Layer 5 of a small transformer language model trained on English Wikipedia (12 layers, counted from 0, width 96).
In attention head 1, each number of a token's query is one row of weights dot the token's vector x. The head spreads its attention over the tokens so far by the softmax of query dot key.

Query weights of the head. A number n stands for n times 0.0058.
q0: -53 15 38 -9 -12 14 52 -12 10 30 -65 -5 -37 -23 24 -31 1 -24 10 4 8 22 -18 69 23 -25 -16 -33 18 68 -5 -14 -14 2 -30 1 -22 39 -47 43 18 -25 -50 26 48 -32 -35 -33 14 -30 69 39 50 8 25 27 -7 31 62 55 -7 16 -5 -17 -51 44 -17 -11 -66 -15 -49 -8 4 -60 33 -4 -26 -16 -57 -9 15 -4 -8 21 -3 -95 23 -76 -11 -51 18 -32 -37 45 46 25
q1: 17 9 9 -2 -17 8 -37 -41 -1 -34 6 -20 -50 13 49 -25 -29 38 -3 -15 17 6 8 8 2 0 24 -11 7 29 27 3 -36 4 23 -16 -16 3 -27 16 30 12 -10 30 -4 10 17 39 5 3 21 -23 3 -26 0 -25 -17 -10 8 22 -3 20 -33 -13 -15 -11 -13 -11 -51 18 8 32 11 0 -32 20 19 16 -16 -25 -16 -15 20 27 -40 -1 13 -26 9 22 -11 -14 -19 -6 25 -15
q2: 24 21 -2 -19 -10 9 -49 -78 -44 7 -14 15 -7 -31 -9 -33 -34 16 -19 -39 12 11 -2 0 -22 27 26 19 17 9 29 -4 25 -37 15 -31 7 17 16 -54 2 16 -21 33 -27 45 -4 41 27 24 -14 -9 -20 -9 19 29 -18 -23 20 -27 -13 12 -11 11 8 -22 6 -6 -32 9 -6 16 37 5 -45 24 13 30 -7 -47 7 16 37 -5 23 50 0 23 4 29 -35 27 -43 -7 -13 11
q3: 19 -4 -31 -28 4 -10 4 59 46 -48 76 25 10 23 8 -10 40 1 -8 7 -4 31 6 -35 21 5 24 17 -49 -26 -22 -16 16 -10 -25 -5 43 -22 1 -20 -35 -42 -1 -39 31 20 50 -3 -39 36 4 0 -8 28 -12 6 4 20 -6 -42 9 18 -11 9 23 11 11 -41 43 -28 -12 -27 -21 51 25 21 11 18 28 -3 -1 7 -29 -27 -6 -16 24 9 -1 20 -9 -22 7 -44 29 -17
q4: 6 -11 8 18 10 -28 13 -30 0 44 -51 -25 19 4 3 30 -14 -13 7 22 -12 3 33 0 20 -4 -16 -12 -3 42 -15 -20 8 -17 -5 21 -19 2 -5 30 -2 -10 -14 -16 -12 -13 -9 -27 -18 26 -9 3 32 -5 5 -23 -20 21 4 13 40 -8 -1 12 -20 6 -24 32 -25 -30 -4 -26 34 -19 -2 -29 -11 -11 -11 22 -4 -16 -7 3 31 6 15 -22 -3 -12 19 17 12 41 6 0
q5: -21 11 23 13 -5 -2 -13 -55 -29 18 -42 -30 -37 -15 8 12 -48 38 -6 -9 2 22 -24 40 -25 -23 -6 8 11 9 -11 35 -8 8 31 27 -28 2 -23 -9 56 -8 -21 44 -4 -5 -37 12 46 -5 14 -13 -1 -28 22 -7 -29 -38 27 60 2 19 -27 -10 -45 -5 0 12 -48 -3 -11 37 3 -17 -21 0 5 29 -34 17 8 13 18 9 -19 37 0 25 4 18 9 23 -3 6 -23 -5
q6: -21 -16 15 19 -29 -24 14 -47 -7 51 -44 -14 11 -6 31 -3 -17 -3 6 23 -21 -12 -5 21 -9 3 -9 2 1 10 -18 -11 5 25 13 29 -21 3 -17 12 36 14 -23 14 -10 -43 -42 0 5 13 3 10 18 -9 2 16 -32 1 19 69 10 -21 10 -26 5 9 13 59 -35 -5 -6 8 -2 -32 -10 5 18 -30 -34 35 34 -25 27 22 -16 27 5 3 -15 -12 19 21 -8 31 -4 8
q7: -14 9 40 14 -15 13 13 22 -4 -30 22 7 -18 6 34 22 40 10 25 15 -3 -34 15 -16 -60 -3 -13 -10 14 -9 15 27 7 15 26 1 19 8 -4 28 -34 17 -10 -23 36 8 -13 -2 -7 -15 -10 6 -3 -12 -29 2 7 -12 22 34 -51 -2 -6 -11 -9 9 49 -28 12 24 48 11 -2 -7 25 4 -1 -18 -22 -1 19 17 -17 12 -10 -7 -40 -17 13 -7 28 -4 -35 14 13 12
q8: 8 24 11 5 -7 23 -10 18 40 -41 41 56 22 -23 4 -28 39 -11 -11 -12 -13 -15 3 -32 -15 34 -3 -14 -2 -8 12 7 6 16 13 -54 2 -11 7 -15 -34 -12 10 -4 9 49 18 -20 -12 0 -33 -33 -34 -7 0 16 20 11 -33 -29 -38 43 9 -7 20 -20 13 -61 60 -3 57 -20 -1 44 16 7 -14 16 14 -28 21 13 -19 -28 3 -5 -29 -1 -3 12 -8 3 6 -16 14 -20
q9: 13 -4 29 1 6 -4 3 -4 -22 21 13 -22 31 12 -2 -11 -3 7 15 1 -18 -30 9 9 25 25 -26 -13 10 23 -42 -8 45 13 15 -2 4 -29 -6 -19 -23 -32 -48 -7 37 15 -17 6 -28 49 -1 1 -4 0 -22 -19 -3 4 38 -20 29 1 -13 17 -14 -13 -20 22 7 -35 -4 -42 1 9 -6 -3 27 -3 3 28 31 -13 10 -1 21 -3 -13 4 -10 4 12 0 -2 23 3 26
q10: 14 41 0 -1 -15 36 11 45 21 -58 38 19 -24 0 9 13 40 15 11 -13 -24 12 17 -32 -52 -24 -13 -3 10 -12 35 11 17 19 16 -38 -8 26 10 -10 -36 -15 25 -6 -3 43 22 12 -20 6 -2 -50 -45 8 3 1 22 0 -15 -12 -24 25 -3 -15 -9 -19 34 -67 50 -22 26 12 -24 34 2 15 2 14 5 -33 28 11 -13 -11 19 18 -45 3 28 46 -4 7 -9 -24 13 -5
q11: 20 3 -22 -14 15 -26 -11 30 -24 -16 0 -21 30 25 0 8 3 -12 -19 34 3 36 35 -14 43 -3 16 22 17 -16 -16 -11 -13 -13 -20 -8 14 -15 11 -16 7 -23 23 -39 -19 1 4 -6 -3 13 -59 15 -6 -3 -24 -18 -24 6 -23 -13 10 -21 8 -29 -16 11 -32 -4 -20 0 25 41 -8 -9 -1 24 2 30 6 -4 -31 -17 26 7 -20 21 61 -5 16 20 -3 14 25 26 -17 -10
q12: 27 28 5 3 21 -16 24 -4 -1 -23 -41 -6 -26 1 -33 -2 -8 -11 15 10 0 -54 -2 -3 20 -21 -9 -18 6 -2 24 -6 12 -13 37 -39 -19 -19 4 -8 5 38 15 3 0 16 -15 -39 22 -1 -2 10 -14 -2 -15 8 9 20 27 -12 -24 2 12 2 22 -12 -6 28 29 16 -11 4 21 0 -32 -15 4 -10 -1 -7 1 -2 -3 11 25 0 -16 23 10 10 -7 21 29 24 -11 -7
q13: -20 -27 -5 52 -8 9 18 -45 -26 60 -19 -49 -65 -7 28 -35 -31 19 -4 -11 44 -16 32 30 -11 -18 -10 -54 13 15 -3 -1 -21 20 25 47 -17 15 -6 25 0 27 -49 16 -2 -24 -52 25 -29 4 73 5 57 39 50 35 -3 -20 39 40 -34 18 -61 44 -5 -6 29 58 -26 -5 -50 -42 -13 -46 4 -35 21 -56 -11 30 -25 -18 1 8 -11 -7 -9 -4 16 -38 50 -24 -49 20 40 39
q14: 27 -14 -11 25 4 10 -45 17 -36 -38 -47 -69 -14 20 -42 30 44 -3 8 -16 46 21 -14 11 -37 24 11 -22 43 52 22 -20 -12 1 43 -28 -28 3 18 35 26 -12 23 7 -12 -17 10 -16 20 10 -49 -10 54 8 20 -28 20 -32 -9 2 23 -16 20 6 3 13 -24 3 -8 6 22 -39 46 -1 -19 36 -9 -50 16 14 4 -6 4 -12 15 -18 -34 22 6 -1 26 39 -7 78 -25 -22
q15: -12 -27 28 -12 -1 25 -20 8 -7 -42 -15 -10 0 25 -9 31 -14 43 39 -16 23 14 -55 23 12 1 -5 7 -5 16 -20 37 0 37 -36 -13 19 8 0 -26 -10 -29 3 -12 9 14 -4 28 16 15 15 7 20 9 -30 -17 -25 5 -6 0 43 11 9 34 4 32 -38 -11 -3 -19 11 -13 8 10 39 3 -6 -22 -1 -5 -1 19 -18 -18 -6 -39 -20 -2 -6 -15 -19 -37 -38 6 -26 9
q16: 30 6 -58 -14 -21 13 -6 -23 38 59 12 -50 -5 10 38 6 4 -9 -18 -14 49 -4 7 -18 40 -17 32 -31 46 -33 14 -14 7 6 -9 4 -57 -25 -32 13 16 -23 -5 4 -1 14 36 12 -6 30 -37 -62 16 -1 5 30 -10 3 9 16 23 20 -12 -1 44 -59 -25 -38 0 -37 15 -10 -22 37 -2 16 9 -22 -21 -32 -3 -5 22 12 16 12 12 -2 -7 -6 7 8 30 -11 15 -13
q17: 0 -31 -1 -7 17 66 -1 19 16 -26 -24 54 5 -34 -7 4 2 34 2 -6 2 8 -24 49 34 -11 -27 -19 2 -17 -18 7 -25 15 0 -37 53 -18 -63 -7 -11 -2 -25 12 19 -6 6 8 0 -6 14 4 48 2 -19 21 -17 -13 27 -13 27 6 26 17 -6 31 -74 -29 -14 -4 18 -3 -29 10 -45 29 12 -17 1 -33 -21 39 35 -4 1 -24 0 39 -10 -18 -6 1 3 -17 -9 -3
q18: -29 7 -10 -3 -7 37 -37 0 -3 8 44 -12 -76 31 14 -9 6 -2 -7 -6 -18 -17 -38 13 3 26 -20 25 6 5 24 37 -2 15 2 48 15 -10 24 34 46 4 10 12 -9 -53 7 18 51 -29 51 16 -2 -20 0 -36 15 23 -48 -30 -50 -12 -21 12 -9 -18 10 -16 -6 7 22 11 -40 -19 -33 18 -3 -19 -43 2 -1 21 2 -7 -23 15 28 3 -1 19 -23 -30 -1 -52 -10 -8
q19: -15 -6 7 -24 -20 21 28 -38 -30 -9 0 33 -1 -10 20 16 5 8 25 6 -33 2 -42 -22 -16 1 47 -33 13 35 -12 -6 -40 23 -3 -46 -27 12 24 24 12 -13 15 28 28 -1 -15 -15 3 -7 -1 -16 -11 -24 21 -10 48 27 -6 17 38 36 22 -18 -1 22 -52 0 23 3 -20 -58 0 -8 -4 4 -14 -25 -21 15 64 3 13 -6 12 -20 38 4 -15 -21 11 -16 4 25 -24 -4
q20: 12 -3 5 7 -30 7 15 -41 -29 -21 0 9 12 19 24 1 -41 11 18 6 -20 -2 28 12 7 -26 -56 7 16 -41 -11 13 5 0 17 25 -3 -4 -17 -35 -8 -35 -11 -12 35 -8 0 -30 -22 -7 26 -2 -1 14 18 51 41 26 29 -14 -30 38 23 4 12 -4 16 -27 29 10 -42 -53 6 22 78 -26 16 -7 -5 -34 20 8 -2 16 -7 -16 26 -33 13 -19 -2 -28 -18 14 19 -4
q21: -7 5 10 9 -53 10 -14 -1 36 48 21 -21 2 -3 39 6 20 -30 42 -26 -9 -4 -1 8 -10 -9 -42 -18 -17 13 14 21 0 24 8 7 -6 -31 29 -16 -21 -18 7 22 -10 4 -22 -9 36 -4 1 5 -9 16 -7 -6 -37 7 1 0 -25 -35 -10 -15 29 -45 15 -5 58 -4 0 23 -29 -3 49 12 9 -3 9 25 34 -4 3 -30 -13 13 -8 -39 -22 33 32 6 -22 -15 1 -18
q22: -13 10 28 27 16 -5 -26 -18 -18 29 33 11 -21 5 13 10 41 -16 18 -33 -15 15 5 33 -32 0 -12 -12 -10 20 -23 13 -19 28 -8 11 -1 19 -5 -4 -6 -17 -10 -4 31 25 -22 -8 -24 -15 9 28 0 13 13 -36 -15 -32 -16 -1 -42 -25 -15 11 -7 -30 -16 -24 37 23 -5 16 24 -11 34 4 -1 29 78 -16 24 6 19 -24 -44 30 -14 -30 -1 18 0 -12 -28 -13 23 10
q23: 1 -38 -8 -6 -20 -6 33 -36 -20 -11 2 10 -25 -28 9 9 5 30 42 18 11 -10 -39 -12 15 -10 51 -61 1 -26 -8 -2 -22 19 14 -34 26 -13 0 -12 21 59 28 -10 -7 13 21 0 -4 1 17 -17 21 5 27 -21 38 -25 -33 51 34 0 11 -13 -12 -26 -82 -16 16 30 20 -19 17 -28 10 -30 -6 -23 33 9 49 -23 25 -1 10 -14 19 -31 -9 -58 -12 9 7 46 -2 45
q24: 43 -2 -9 11 22 7 -24 14 -13 -23 -5 -34 12 13 -37 46 9 18 -17 6 -27 -3 9 17 19 14 -7 17 13 -10 -33 -46 -8 -3 14 -25 25 -22 -26 -30 -29 27 -19 8 14 -1 -34 -43 -3 18 -45 9 20 -3 13 11 15 6 62 53 -30 -1 3 43 28 -21 -15 1 17 -2 6 -8 -15 9 -12 -24 -2 -15 17 16 35 -35 3 0 2 -27 30 9 -44 5 4 -20 5 28 -10 -31
q25: -20 -6 -31 19 -11 2 -25 -21 1 5 38 -65 6 2 51 -7 12 -24 46 -3 -4 6 24 7 6 31 0 -4 15 1 -13 -4 -23 -19 24 48 3 9 10 0 8 -16 -18 -23 20 3 17 -35 2 12 -52 2 -13 -35 26 -4 19 -24 -31 -15 1 -7 12 -36 -21 -19 19 -48 24 -29 -7 18 19 25 13 25 24 6 14 34 -31 10 36 -1 -27 39 8 -13 11 -16 7 -17 20 -1 -31 -33
q26: -26 39 -8 15 -32 -47 -7 16 20 -20 41 4 -2 -16 13 -20 -24 -29 -38 0 -16 -6 -22 -40 31 -6 14 -10 31 -26 -50 1 -13 -35 -27 -12 13 -15 47 -60 -17 26 -2 6 -9 13 20 14 -13 11 -7 -11 17 -2 29 -2 43 17 4 29 -9 -28 15 46 -6 46 2 31 -11 -39 55 9 -33 -8 -18 -33 -54 -40 27 37 44 -29 -11 13 7 -8 56 17 -21 7 -39 -32 -7 43 40 29
q27: -10 0 1 -48 -32 -17 11 -10 9 -17 -8 32 24 41 39 46 25 -1 53 21 -19 -13 -5 -46 12 -24 4 20 -48 24 11 51 -13 46 -13 -11 6 26 -50 3 -4 -54 -10 -39 27 10 14 -27 -7 5 -63 8 9 -15 0 17 24 31 8 46 8 -4 -24 -28 10 22 -22 -35 -23 22 27 13 12 -13 15 -19 2 43 1 19 11 7 26 6 20 -39 7 -12 -34 -55 1 1 -2 -15 -1 23
q28: 28 21 5 -30 -12 -20 -4 10 23 -16 13 -10 -5 18 6 11 25 -1 6 -4 8 -34 -17 -6 20 16 3 -48 4 4 -39 -24 -22 -18 9 -18 55 0 -50 -7 -16 32 -42 -9 28 5 -27 -31 -15 -14 -7 44 10 -27 -19 -10 -8 -18 20 29 -24 -9 40 28 14 27 -11 -53 7 22 29 22 0 10 -26 36 17 -32 -42 46 -16 -10 -14 -14 -12 -58 -4 -19 -20 -29 10 -66 5 31 16 27
q29: -6 1 -10 0 -43 2 -28 -8 12 30 9 -4 27 -39 -17 5 3 12 1 30 -7 -5 22 -22 -1 9 -12 -25 31 -4 -16 12 -23 -26 -1 19 -6 42 2 28 -27 12 -1 -30 -29 33 -3 -8 29 -35 -21 10 -21 4 27 22 0 -9 -31 25 18 24 8 22 23 -14 0 15 6 20 28 10 20 -28 -8 -48 11 7 20 0 21 -18 -5 -28 -5 12 -47 -15 -6 -2 16 -32 -13 -10 10 -14
q30: 7 24 0 -64 -7 45 -15 -56 47 1 -7 18 19 9 4 37 -19 3 -31 -29 2 35 -8 26 41 26 -20 6 -16 49 -21 21 -30 15 -14 17 47 41 -14 -40 30 -22 10 19 17 -1 13 34 32 -12 21 13 21 -8 -32 -18 2 -4 -11 -41 9 -3 47 22 -14 -17 -72 -36 -11 10 -35 -37 10 -27 5 7 -25 33 -3 -10 -11 68 15 -16 21 -6 20 9 12 -8 -11 -36 -6 -69 -3 -18
q31: 0 18 2 12 7 31 -19 -4 8 -17 10 54 0 -13 4 -15 41 10 9 0 -13 -6 4 16 9 -21 -11 -31 -20 -4 -11 48 -14 9 9 -4 -38 0 -12 27 -32 -4 -38 5 -2 -4 -34 1 -62 24 -55 6 30 -7 31 29 -21 1 52 -7 -4 -22 -46 -6 6 9 -13 -17 20 -21 16 -26 -14 37 1 37 47 -29 -34 -26 40 -4 34 26 -13 24 -31 -10 -2 -56 5 -8 -7 -31 9 -4

Each question shows a short text with each token's key, already scaled and adjusted for position as the last token sees it. A number n stands for n times 0.014.

Then comes the last token's vector x. A number n stands for n times 0.04.

0 " R": -1 27 -1 23 6 -20 23 -5 -5 31 -21 16 23 10 4 18 -13 10 5 9 -19 12 13 -12 -7 -3 -4 9 -9 17 9 23
1 "io": 6 3 7 12 9 -10 22 -5 -5 27 -31 20 -1 11 -12 -9 -8 -10 18 1 -7 12 15 -10 6 16 20 13 27 14 1 -13
2 " Grand": -4 13 -6 -6 -3 -3 -2 -3 0 33 -34 12 -3 18 8 17 -2 5 10 -14 -19 18 25 8 13 15 -4 12 39 20 9 11
3 "e": -24 0 0 16 13 -20 26 0 -14 28 -20 23 5 3 20 8 -5 -5 -1 6 -32 20 14 4 13 -3 10 17 23 18 -9 -1
4 " Found": 10 -31 -8 2 11 3 15 -21 -18 21 -33 1 29 8 5 20 -24 18 18 -3 -9 17 1 2 10 -3 14 4 19 0 9 12
5 "ation": 29 -6 -14 -22 21 10 19 -31 -23 19 -39 20 30 8 4 6 -16 18 18 10 -10 13 15 11 24 19 18 2 35 8 17 3
6 " President": 6 20 3 -9 23 12 24 -30 -16 27 -28 4 32 8 9 7 2 23 22 11 -1 17 9 8 15 9 13 6 22 -3 23 27
x: -22 14 2 60 2 25 -28 7 9 64 20 -7 5 5 15 -25 5 5 -17 -19 -15 9 11 -23 5 5 -12 2 -14 -10 22 -6 -22 -31 -12 21 -3 17 -5 27 0 -13 -14 -12 -6 -34 -23 14 8 3 -5 19 -12 -15 8 5 17 -19 -19 -15 9 13 14 9 30 -14 4 -20 -6 14 -15 1 4 -14 35 -2 -1 -6 13 -7 3 4 36 13 -15 -5 -33 -8 -28 25 -19 -7 5 -14 10 -6
Which token does the last token look at most, and with what share of its attention? 1 "io", with about 40%

0 "aching": -9 36 -18 19 16 -13 0 -36 0 19 -32 25 44 23 -1 9 -1 14 12 -1 12 7 0 10 29 23 12 7 18 10 6 7
1 " draw": -30 17 -23 -4 27 -9 8 -40 -9 53 -43 25 61 19 16 21 1 38 -3 1 -16 2 -10 -11 30 -6 5 -25 25 -8 16 15
2 "ing": -13 -23 -21 5 18 -2 19 -21 -12 23 -30 17 44 24 -1 4 5 21 -1 -5 0 -1 -5 6 34 10 11 -1 17 1 -17 21
3 ".": -4 5 -27 9 33 -2 28 -21 -19 47 -43 32 29 27 12 21 -2 13 -11 -7 -11 2 0 -3 7 19 1 4 13 11 -13 16
4 " From": 14 -22 -30 2 18 22 15 -3 -12 39 -30 -9 23 33 -2 6 7 5 26 -24 -11 6 -2 -24 5 12 7 -22 6 -9 -21 16
5 " ": 33 30 14 -32 50 11 32 -29 -11 38 -25 32 75 26 5 -13 16 -3 -3 -18 -4 17 -13 -8 2 1 15 -20 -5 7 -31 14
6 "18": -56 26 27 -13 38 27 37 -19 -7 60 -39 25 61 13 -26 -1 21 21 -5 -4 9 1 -24 -14 14 -1 4 11 14 -14 -16 21
x: -27 -12 -29 30 -2 34 14 1 -28 30 10 -21 6 -9 36 -14 1 4 4 10 -1 -6 45 -13 -3 -19 4 4 1 -53 -18 11 -12 34 -9 11 -7 -6 6 -4 -11 22 14 -3 -10 2 -13 15 -11 35 -36 15 10 26 37 51 10 -10 -3 19 21 1 -10 1 -7 27 -24 -10 4 -8 -13 -3 -16 -6 -37 6 15 16 8 22 -23 0 -13 11 -5 -17 -14 9 -29 -27 -2 8 -22 -9 3 11
Which two tokens does the last token look at most, in order? 2 "ing", 3 "."

0 " st": 10 20 -9 10 7 -7 10 -16 1 50 -33 14 21 22 -7 13 -25 11 -5 -2 -19 8 14 0 10 -3 1 -8 16 -15 -6 31
1 "reet": 13 10 -10 6 17 -5 16 -31 -17 34 -38 17 10 23 -3 6 -13 20 5 5 -25 0 9 4 15 -5 15 -14 17 -3 16 11
2 "c": -9 0 3 31 8 -6 15 -6 -19 28 -27 20 26 17 6 7 -10 5 -1 -12 -17 11 7 3 20 -3 -1 -6 11 0 -5 -11
3 "ar": 2 3 -7 31 -1 -1 13 -10 -13 10 -27 4 9 8 -26 0 -2 3 12 3 -5 21 24 7 -7 -5 11 -10 27 -9 7 -8
4 " at": 5 -5 -10 -4 10 5 10 -6 -10 20 -36 -3 18 20 -10 -13 3 -5 12 0 9 -8 11 -3 -3 21 18 -13 14 6 -8 4
5 " the": 6 -5 -7 -8 6 -4 6 -7 -6 10 -21 0 -6 23 7 -4 11 0 5 -8 -10 1 21 27 -27 26 -1 -11 -1 6 -19 22
6 " City": 6 1 16 -16 18 3 19 -39 -8 25 -37 4 21 19 7 -1 28 26 21 0 -12 15 2 20 -5 3 3 -6 17 8 21 4
x: -35 13 1 1 19 -7 -31 21 -16 57 29 -16 7 13 -13 -27 11 17 -8 -30 -16 18 11 -20 -13 -5 -11 -23 -10 7 10 27 -28 33 28 13 7 9 22 3 -12 10 -9 -24 22 -17 -2 -7 -2 7 0 30 4 7 16 -24 7 -62 5 -10 12 -5 -22 -8 12 14 -4 -4 -6 8 4 -18 10 -4 6 -24 -8 -22 -5 10 -12 0 18 -9 25 -22 8 14 -12 -9 17 3 33 -19 6 -17
Which token does the last token look at most, and with what share of its attention? 5 " the", with about 40%

0 " |": 13 10 10 27 11 0 8 -29 -2 36 -38 26 27 23 5 2 21 8 24 2 3 3 2 15 2 17 18 -3 16 4 -6 4
1 " ": -59 13 -37 14 31 -19 22 -35 -4 35 -30 41 78 21 2 -12 19 -3 7 -11 -8 13 -10 -5 -12 1 -16 -12 11 6 -19 2
2 "53": 8 -52 -47 -8 35 -12 24 -19 3 57 -41 47 69 23 -31 0 20 17 -9 -12 1 10 -12 5 -12 3 -7 17 24 11 -2 11
3 " |\n": 26 10 -38 -16 48 14 16 -44 -29 18 -43 53 61 10 -1 2 24 7 19 5 -3 -16 -27 17 -22 0 -1 20 4 -2 0 -6
4 "|": -20 -9 -27 8 10 5 18 -3 -13 26 -37 24 16 24 13 4 2 0 13 1 5 3 13 15 9 16 21 -5 6 9 -14 15
5 " ": 38 12 -11 -30 46 5 32 -19 -17 31 -23 44 72 20 12 -20 7 -11 -11 -6 -15 5 -16 -2 -6 -3 6 -17 -9 3 -40 11
6 "3": -37 8 11 -30 39 20 23 2 -14 44 -29 33 41 17 1 3 -2 8 4 -6 0 -2 -15 -5 -3 1 9 9 7 -3 -21 6
x: -8 -47 -2 13 0 21 -20 -3 -23 20 -3 -14 3 4 -10 -31 -17 0 5 -36 12 -19 0 15 -11 5 -22 14 29 -11 -39 13 -18 34 6 7 14 14 2 -1 -3 32 -10 2 24 -30 -3 -21 -33 5 -23 -4 16 44 23 15 13 6 13 27 -13 1 8 37 0 23 -10 0 11 11 20 -10 -19 12 -8 12 12 -15 20 -17 -35 9 -2 -20 -19 10 15 5 -29 -15 13 10 24 1 -14 16
Which token does the last token look at most? 4 "|"

0 "osition": 10 23 -37 10 16 -8 -3 -44 -12 15 -35 29 38 7 11 0 -1 23 19 0 1 8 13 20 33 6 5 1 17 2 14 12
1 " to": -16 19 -16 11 15 4 21 -10 -6 23 -30 16 29 27 13 11 -17 30 5 0 12 -8 12 10 18 8 4 14 21 -12 -19 36
2 " the": -9 6 -6 0 -2 -4 4 -13 -3 12 -22 0 -5 22 8 -8 10 -2 15 -12 -9 8 26 25 -18 26 -7 -10 -5 8 -22 22
3 " st": -5 -23 -10 -22 14 7 12 -15 -2 57 -35 11 17 22 -5 13 -19 12 4 -4 -23 10 20 -3 0 5 -7 -5 15 -13 -6 31
4 "reet": -13 -3 1 -14 17 10 21 -30 -17 41 -38 13 5 21 -4 -1 -4 20 8 4 -28 1 12 -1 11 0 10 -18 10 -2 16 10
5 "c": 5 7 -22 8 8 2 14 1 -20 33 -28 15 24 15 9 3 -6 2 -1 -13 -22 12 9 0 18 -1 -7 -10 6 2 -6 -15
6 "ar": -10 -5 -26 4 -5 1 12 -7 -10 10 -26 -1 4 3 -26 -7 3 -2 14 2 -10 22 26 2 -13 -2 5 -17 18 -9 7 -13
x: 19 -3 -13 30 -3 -13 -6 1 1 46 21 7 -23 19 32 -32 -15 -7 -22 -8 -28 -13 13 14 -9 -3 -3 4 -17 -38 -28 2 18 -23 -12 24 20 -23 -14 2 14 7 -19 -13 10 8 -7 21 9 -8 -29 11 -6 10 26 -41 15 -37 -3 -22 25 5 7 0 -19 -12 12 -14 4 -6 20 -11 18 -10 3 -7 17 -3 21 4 -13 -4 7 -3 -10 -17 20 -20 14 16 15 30 -11 5 29 17
Which token does the last token look at most, and with what share of its attention? 2 " the", with about 50%

0 " until": -6 29 -16 8 32 -16 4 -38 -11 55 -32 1 53 22 -9 5 30 35 -5 -6 15 -10 -12 0 -5 2 2 0 0 -5 6 23
1 " ": -58 5 -36 -9 36 -28 21 -29 2 36 -20 34 85 22 -7 -13 19 11 -22 -10 6 2 -12 3 5 -1 4 6 5 3 -27 30
2 "18": 4 -62 -19 -23 41 -10 27 -29 3 52 -37 28 67 11 -30 1 18 27 -16 -1 16 -6 -19 -7 10 1 -9 29 21 -18 -10 27
3 "21": 41 -32 -11 -13 43 -9 7 -41 -4 39 -32 28 76 16 2 9 25 5 2 7 7 6 -7 16 7 17 -6 17 39 -13 2 1
4 ".": 1 -3 -16 -5 32 2 20 -24 -17 43 -42 27 34 23 18 12 10 6 -21 -4 -4 -7 0 -6 -7 19 -25 9 8 7 -8 7
5 " He": 6 -7 -11 -3 27 23 23 -29 -27 36 -44 12 13 27 18 22 13 -1 11 9 2 3 1 -9 -17 25 -6 12 -1 1 19 -7
6 " died": 16 22 17 -16 26 28 26 -35 -22 43 -52 3 58 26 11 0 14 18 -6 -3 -2 -7 -19 10 -10 -7 -2 -15 11 -1 16 -12
x: -12 -5 29 38 29 -18 -37 -3 -47 2 9 -5 12 4 14 -34 -19 15 14 9 33 36 29 10 -24 -7 26 -13 -12 21 -22 -40 -6 12 -25 10 -11 13 23 -2 -9 11 23 -19 -13 -4 -2 -10 11 -4 -21 17 -40 -26 9 28 6 -7 -4 16 18 26 -25 5 27 5 -4 2 17 -35 16 -22 18 19 1 -9 -6 25 -18 -13 -26 -31 24 -1 -50 -6 5 4 -14 21 40 17 4 4 0 -8
Which two tokens does the last token look at most, in order? 4 ".", 1 " "

0 " S": 11 18 1 24 1 -17 11 -5 -5 36 -14 21 19 16 -11 -12 -4 3 17 -5 -5 21 27 -17 3 1 -9 -1 2 13 16 12
1 "hip": -8 9 -6 9 2 -19 -7 -27 -3 19 -18 16 34 16 -7 5 5 24 -4 -2 -3 10 5 1 17 -8 2 -6 2 0 7 15
2 "ping": -30 -3 -22 9 13 -22 14 -24 -10 9 -27 12 31 18 10 9 9 16 -4 -6 0 13 9 14 18 13 14 11 14 26 0 9
3 ",": -21 9 -27 29 32 -6 25 -19 -11 43 -39 16 15 11 20 14 -1 6 1 -1 -24 9 8 14 9 28 18 15 19 5 -14 20
4 " ": 39 -18 -19 -21 43 -8 33 -21 -8 30 -24 40 65 15 9 -9 -3 -12 -1 -9 -15 15 -3 -7 0 1 4 -2 1 9 -25 11
5 "18": -13 53 0 -25 39 13 34 -20 -5 51 -43 28 46 13 -27 3 11 17 -3 -2 7 1 -16 -11 2 4 -4 22 17 -8 -8 17
6 "09": -29 25 -1 -17 36 10 13 -34 -8 38 -38 32 55 7 9 9 21 -4 -3 9 -2 8 -1 9 -6 20 4 9 33 4 -2 -10
x: -30 -31 -34 38 17 -36 -2 1 6 39 -9 20 31 8 27 8 -13 7 -24 24 -7 27 40 -7 19 6 15 -16 -38 -11 -26 4 -26 -3 -10 36 3 -10 12 4 -30 -1 -1 -17 -10 -4 -21 -3 -15 2 -18 17 10 17 11 22 11 2 5 -5 19 -13 -23 -12 -5 31 6 -21 -1 -19 -27 -4 -6 1 0 10 -3 15 2 8 5 -2 23 -15 2 11 46 -7 -3 -2 -2 8 -18 -1 6 -3
Which token does the last token look at most? 3 ","

0 " an": 7 7 6 12 10 -7 -1 -13 -14 21 -38 15 7 32 7 -2 13 -5 0 -21 8 16 14 3 -25 21 -21 -11 5 -2 -8 3
1 " anti": 23 -5 -4 3 17 -11 -6 -26 -18 26 -25 16 5 23 -6 -12 14 -9 13 -25 -2 8 -1 -19 -2 -7 -9 0 -11 -9 -11 -1
2 "-st": -4 3 -13 -10 23 -9 10 -21 -13 48 -32 -5 11 27 4 12 -10 -12 -1 -9 -4 17 15 -10 -8 2 7 -12 5 -5 -11 18
3 "re": -1 2 -3 4 10 1 13 -4 -4 14 -29 6 18 7 -5 -3 -14 7 -3 -15 -28 4 4 -19 0 -12 21 -10 -2 -7 -21 -1
4 "ec": 10 0 2 -2 7 -1 -2 -25 -10 5 -22 16 17 7 19 9 4 1 0 -15 -22 22 5 8 0 -1 0 -17 -5 -10 -13 -38
5 "ar": -9 6 -21 12 -3 7 11 -16 -13 -1 -27 -3 4 3 -26 -7 6 -6 12 -6 -14 25 24 0 -16 -2 5 -13 11 -9 7 -19
6 " group": 20 1 7 -10 17 19 25 -46 -30 24 -44 10 18 16 -1 -2 17 1 15 6 1 16 14 -8 5 16 11 -22 19 10 33 -3
x: -15 2 -8 4 16 0 16 -4 -16 54 25 -11 -11 -9 39 12 28 29 -21 -18 -19 36 15 -6 -6 10 10 -7 -22 6 7 3 23 9 -10 0 7 -11 12 15 12 -15 -27 -25 10 -12 14 -22 -13 18 -30 9 14 13 7 -10 -3 -48 -18 -30 6 -10 -7 5 -34 -41 9 -6 2 33 -22 0 29 -28 17 -16 -17 -12 -2 -16 -21 7 21 3 -9 15 9 -6 -5 37 -12 -4 17 10 21 0
Which token does the last token look at most? 0 " an"